Layer 6 of a small transformer language model trained on English Wikipedia (15 layers, counted from 0, width 64). Numbers have three digits each and are written without spaces.
A neuron's activation on a vector x is GELU(weights . x), where the dot is the dot product.
The model reads these tokens: ".\n\n" "===" "L" "ead" "ership" "===\n" "On" " January" " " "4" "," " " "20" "22" "," " Br" "ent" " S" "erg" "ot" " was" " named" " president" " of" " S" "outheast" " T" "oy" "ota" " Dist" "ribut" "ors"

The vector x that enters this layer's MLP at each token. A number n stands for (n - 500) times 0.0091.
0 ".\n\n": 532364525479504412638703445686532471395248477526372513658610494716491302488493505441652700297478567306330392800407661590612540502741426726262562454368475571478635505410418268455501483364511488
1 "===": 513491601453542377716676436662587475461310320474416430591551394510500198573533536483709657364455635278456555771422661508580493447736350787300585540382465492523554604287466231462539537418542417
2 "L": 610531552331650357815592493575559397501355391533471417557498467513592049599484604447762662380405597276470589768529635431552480463750473539336588573398392506521540664331529338355509508375461472
3 "ead": 533533662297613431795590521548549530435406358485484520597334387510467070545533612394676702320500630255420590720463528493547502381847409507306528596456491494515531668301591460528420561388546458
4 "ership": 478503583322569365793678451578458592418464372570412475542364421555470099548513582389623678343505662194402603736485534548592498502876434492459563594504460446534480713262562404491477549372535380
5 "===\n": 555567573365673388762683428746517514413398315566506392595450478504467192616480546467703710412476534277454544700400586501583526500809321655392587480287411472452498519293555345452493583350636417
6 "On": 650510602328690419792609559593488474402418245550534383621399465560466221589523557410688684276448580174458504776382564597632461489663402620334571651363480463495484624316607346433530473417514483
7 " January": 630571592279562293868678484544579461345399357535515447599406463568504243658447565476733653374433542278472534715439682582645514513696410541328647600330500450428518653287493331422539460311467456
8 " ": 610549535301587332785750537596640413302393316515478430532420469569606234634490484479700625323365636195435577746511622479543671484683359580380543621361427462562477610308562337482505544399501461
9 "4": 604493531284635303785727554566581507368335372544468327480339435529567136574475525499682744309392634298501600752537622489571505503686402547337499609329430480506613589304552404529502569481508497
10 ",": 575570635318567302831761504616598585422351310456481404661412417541534190634469538432737693356413583268463581658547626487518535456675347531447586557286401405506559544334555406472415629386556432
11 " ": 602549551332570320744750540587638380315390311505494456552407451556563215585468575494698618366375684171447588737572657456558655482684359589399527623341394453571494595347549324447466580420509421
12 "20": 544515592319584294765704521507607457366356389497442440600316406455534220496508606667640716338398669266476649705582616478641518457773415505339583602345439468527565624248492388457479605402511408
13 "22": 489521568316597205772716571560636461394380376503539385544332419517504182498496596557701685305451658325484638673581622459633480563777355522365525606408453394530600594285538361460455617397502411
14 ",": 527583631338569290813766514612606593444355302422517403649418409525513184595475617445730668349441613281452560646586656464537541473697356516480563539291393383492567535354567389449396641398557392
15 " Br": 513581539416634359775721475550631403383302363465537551505538483467575080550528578534737569333492599189426589609559640492583494354726533535368541619350461455559616652311572345353380579373512494
16 "ent": 546536626341633316834696514545519451368379355529490519566382438538410085601639589378695574271433711203415540663550549491560569513786422542383483592438424467544533571373568442479459677447491380
17 " S": 555661561264585374698705520642509319349396378523486506470536386521602076630459553451753617344439645240362504664545615437544552485684518545446582648358471397470605632366606341433454632399546460
18 "erg": 663555598334551402753700499576501484335399389595425546538407473502529027569546594379713639330414623251509451660535510440513505444747492458400552671379393476421610613376607462598421705389517345
19 "ot": 603543550321583357705615565563517414361431309625482511526403449574433059618590509310750673327466665191478578690559543498615513573746427456434488588390443502479518605382618403495408646407613376
20 " was": 543619637356602404714758433660505506334320372437428406645432541565454166589540565411614657474435603259466521679461654519641588538683286491312525630327427440448586605415639347504522598312564352
21 " named": 594601495368565486725706534600532511384300367517509583716360414485529222619581576466634607380399598198545526775477623573560500481733364482352560633333351431516603549315629273451496522319511380
22 " president": 589567640246514429690742587658483589344346383599487516588302530459463227637624610422618672371490682168467507746454572527579446503752398551394490584388455442515549594316489347484429512326539383
23 " of": 563588647318568399684742522551488571429310314505456445611396435495482255693518510448779691355415585196522570741522624561624538485673444558290522579372346323565545600263560382438511541393552409
24 " S": 604679580264548397692707509651482319351392396553492523472505394495629120656438498445757642332435657227379536661545620460538517471640516571408603673336451393494581623351585335444469587397549473
25 "outheast": 544520621312655355732605535560565466471281397514416504536385479507515109636515497513737643351524704198378647690571647547511515565724421412363560579358474447558574582264545323426449556359600501
26 " T": 563610507294667379776678494607510357364445384534507511530563427588537077603509444470762571351420642218425577666568689440562525532614489534411523637327398450556576597265598326391483656402543416
27 "oy": 616537592235617309750642478519486450375427420571462534600369443561503043569604593435752604321526630258427538597489607555539514527732416458370640663301473452477514645371584398512455619455535340
28 "ota": 558596554319566345773658569500483486409406355584472497531379450583419030659560485385760652346452732321438598671513636499552513596744395438419548583379446440464565614375575327491371607415579434
29 " Dist": 510498533297576398823699429563446444334450316533436583507492347525452151645515521487630576319464541226475655754576671483587505579756492492424452626401424397514581729254577408471514632353619391
30 "ribut": 599445580227584399827624482523521471278468317569544527548371421588447119607530609427631608335455552295467640691502574535605509610818437487362603552353491399567540668303574414558401538393589342
31 "ors": 575555670260459428737720518537415543359471315556439485504402514502459098595591534431677697342411554270427565718459560561637559436846382428441545587365515386501545625368617379579419573473561357

Each question shows the input weights of one neuron of the MLP. A number n stands for (n - 500) times 0.0017.

n101: 427477559660513366506528496497585481494566554623444444537479599539511525550383340484472585459521536443553374500452533466428658385460476444482422528460583541501555489571663516430554405593406471
On which three tokens does it fire most, strongest first? 8 " ", 0 ".\n\n", 11 " "

n186: 462531610547649591523664345513707341571605505398555567367286438445366557714419389347351571374489463462584424470558275570240489537513533391678349563490420437441743304748546428322685822600613582
Which token does this neuron like most? 16 "ent"

n111: 622732475676408489315438553722675615681496142199603903289404297728731464505474430438459320551638585677365588525646477530422307437622597510334662390500479544515568465611404477294414178577571509
On which token does it fire most, and how strongly? 15 " Br", at about 0.11

n299: 565453693445588557270651567579672534249379480709440629458587461325548545609443443474575534426515571457472449498390571375436532485405539475579602599356395440548402350533471691595522278479401728
On which three tokens does it fire most, strongest first? 24 " S", 8 " ", 22 " president"

n184: 600436480455532406561312459572388472357545450302511551394416614540471412423321350572557367465449332576460539515662385639450641556591583587629464535470567421589584582436445593462644585534519482
On which three tokens does it fire most, strongest first? 29 " Dist", 30 "ribut", 26 " T"

n174: 595448518593565405461413452513596370457443467424389650467525468524312365456558447656549347543536451641527413395813435453483604544456498435748459723283498370386759505620466506485454617501423463
On which token does it fire most, and how strongly? 18 "erg", at about 0.8

n81: 641536486570556535476460543589393408552578681395636609566489432412509593461460603415408465430511832683369384453483539598370515513559547546550291521211361399543912437519490517490638388265341494
Its two highest activations, in order, are on tokens 21 " named", 0 ".\n\n"

n120: 569553559474474464399599457561553364503479548563510548553539397464546415474470484468469486512442492493586515492542485489547540477408610635406507424623384561525491506492589528632499349543478464
On which token does it fire most, and how strongly? 24 " S", at about 0.6

n153: 551569449717586492515290630415548464403556450595364469520380191432443412488568353449430482414531664545670375498664384553601472519495566467505300488585491436682531439572532564479556543458607697
Which token does this neuron like most? 19 "ot"

n30: 388418603374665308542443623323511423449418425524430598539658502488546399451518447697565355490527522603471521490478434557347580588227646350585513581471521575531525472437584556548530624490643372
Which token does this neuron like most? 26 " T"

n23: 319461453482587413564536534487689541520624529411551397422426465431543562481634574449437517401558566494520466421444447392494496566593529457549578445520448510368528494498668658476352394532344619
On which three tokens does it fire most, strongest first? 13 "22", 3 "ead", 14 ","

n166: 277416440549660551450442570566842623533390445180600533586563493398375376246572697424338323395543596536635362489407494558527644597510621478656561389320569318463536483603506450419538493512587385
Which token does this neuron like most? 14 ","

n96: 327620468675499528363602510549443472527482364457364707503517630297416521482311429524369442530525347477480558568496544457545505623575551486452419592384467710506507700649420317582618492674545339
On which token does it fire most, and how strongly? 29 " Dist", at about 0.18

n263: 400589484502533367588564352445370475515435468577360528491428483514456590448390388620630647495419457493581548397512521485556430479439633597422510580533483606580491512521335545548401336544626599
Which token does this neuron like most? 12 "20"

n253: 306434271453472475334576588556460671494488402373702753659395457265705516629389262557250172477335653497540471678382569615491494861479439518374679391280631665677520433454487552628487417650679471
Which token does this neuron like most? 21 " named"

n57: 582597465354512444371396350306417575591564649615557547576427414512395632687537444598635404400438515326563216412551272616430635672408585625464583520443581580524503364332485490420368759588435531
Which token does this neuron like most? 27 "oy"

n311: 554397557248384340510547592525734680482449615430641663569462672404457707501304429458432178324463647610423335725446455279414765483461574328490584554469592338547355640568288552537747524231508466
On which token does it fire most, and how strongly? 8 " ", at about 1

n276: 586369617468445411695317462481612478524662447404433588607359567446487422385636489498715524446353570622520383292564350619227524513448311471598457569426461548498717511470331542564496816633487546
On which token does it fire most, and how strongly? 18 "erg", at about 2.3

n162: 660562574394561600563473362499447382480653415393477429457437409453533365564480415570404481570465481487544529467496417578370561413543436605621369581453586430570456473572509615518718571434497715
Which token does this neuron like most? 24 " S"

n198: 559636492586548563281461563345690427401505279540445376308612390474336611510650749535519501527567571440579613575597393435454509587472591523578343547486483515451456560544433334440542601346476472
On which three tokens does it fire most, strongest first? 19 "ot", 11 " ", 29 " Dist"

n307: 598385546555676299397599510454535715402481388354665400620571488364675604473494555451441450424573469702260501632475364559479612564361741466699545294104756465394505283448597464261611721447722320
On which token does it fire most, and how strongly? 14 ",", at about 1.6

n109: 616450459482518440597460323463546598617540528556603430446469413306547497508658478383544382572575598425544499534393538580416429410472616338550468528496473400576417570513590562522484452547575429
Which token does this neuron like most? 27 "oy"

n32: 672534467606505566638472481446678471496592683458685606599470322593404369445420637700399313522461251432503466700444408334721579613474404469746487283491652272494492508590395487558529193383503347
On which three tokens does it fire most, strongest first? 30 "ribut", 7 " January", 21 " named"

n295: 515450590474414393377617511364491607292563422619490558425510529571441404514521531535343582427420451493631707516574652477691398521467578332706553480649436413542367374605454566596307367558666446
On which three tokens does it fire most, strongest first? 31 "ors", 30 "ribut", 19 "ot"

n43: 307596663677554515363496516348344711658577454728326746571463416495470321388492588474591443595407509337583500479650591494593223403589509598456643210468470497661272392680392593614564212595460592
Which token does this neuron like most? 4 "ership"

n275: 712521660689661401404683505440742410427520493375549354396528392494515506440314597569387348423659383614347314452479637446801501499672414498433449344538550475592299580619470500351479479775510529
On which token does it fire most, and how strongly? 13 "22", at about 0.32

n64: 326652504368589498501449461422484599626479478617546394523587602509497506529514520461389486379536459571565504546451475421484509463659480540373486397665655678488290456494569516556487430411566432
Which token does this neuron like most? 3 "ead"

n49: 570432628543684363397496516533455660561443435687313575403356327701578668482486378612578192713547660573514486445436510470402704418364316264724400505445709330485472729511716497219494564262513492
On which token does it fire most, and how strongly? 25 "outheast", at about 0.1

n200: 554598584404432363622446425515347701559636428329479486530354422630542739567422628576726444616351556382668562528460422330426559400307525683524521404417586494595139449471391609576347471238476867
On which token does it fire most, and how strongly? 10 ",", at about 1.1

n188: 375569449488384315393141498672567658703492604462376636370327637517540583655537368267423608581418404434567598580491341483413433388679590445349441636436474492524335437420656652667703386333696676
Which token does this neuron like most? 3 "ead"

n135: 284685437488531546318681460528324393542277474576456390415616458504476509542442616555460485441434619449623509511377554466686455657483597456423603529674397494523187489511518540631454398655486539
Its two highest activations, in order, are on tokens 23 " of", 24 " S"

n280: 421547276498567427433569504432545514457461360429513480501654467605462581585547653538406568505421520470495413658438469483457586614443526532627436502516590497524450534516658398528452472400477558
On which three tokens does it fire most, strongest first? 8 " ", 11 " ", 0 ".\n\n"

n55: 503581312693438362486388496482437515531491574500472611544453650322501563510387719330471375479581580341701559603314470634574585608496445295510457516414603461622481524386468543251484491512509594
Which token does this neuron like most? 21 " named"

n119: 191413606253563474481511642604359333484480452575509552668532451603481520434621636487558566560285629491623553341524252566468491524432613574429508440470560439547438458508352702464471449469571654
On which token does it fire most, and how strongly? 16 "ent", at about 0.29

n281: 554380343536537580579606478399457550559446486650396494461451455527425550424625494456358575725446508568462392420443405546510480699596427474587560484521650432434693573315422601409498477277690475
Which token does this neuron like most? 4 "ership"

n163: 503633645501483366421344420458516363713582403866529610513215467715568584365433363555676350560592447574488500504434562478459260460560605387388870407618417493711507482555399404361698408385513412
Its two highest activations, in order, are on tokens 7 " January", 2 "L"

n141: 603433684557520332309452515463626611446401361261514508409544510459640425489394674454428375320522726587618415441553502516731755563382629457686302443520410437519446339649541320484445536719536320
Which token does this neuron like most? 14 ","

n70: 421486589525500378445527462453636540498478464500491541546476376520483480575562414510565345471556674612651440477468491457426602489397485483487418653462383428439522367507419663537427653428550557
Which token does this neuron like most? 14 ","

n306: 394442477488640451592466411322450577500435334592633431595512516612456557470409311479588454637530244584559510418553557415437476561685591637555586482402528556600576631597396508363724428506355455
On which three tokens does it fire most, strongest first? 7 " January", 2 "L", 5 "===\n"

n158: 547626554834435486512485384422203705555493506335384504526470329410438536296399439377657673725468703439409524503510413543510303513592654627623508430572463509269563402368428450454567305713474561
On which three tokens does it fire most, strongest first? 1 "===", 4 "ership", 0 ".\n\n"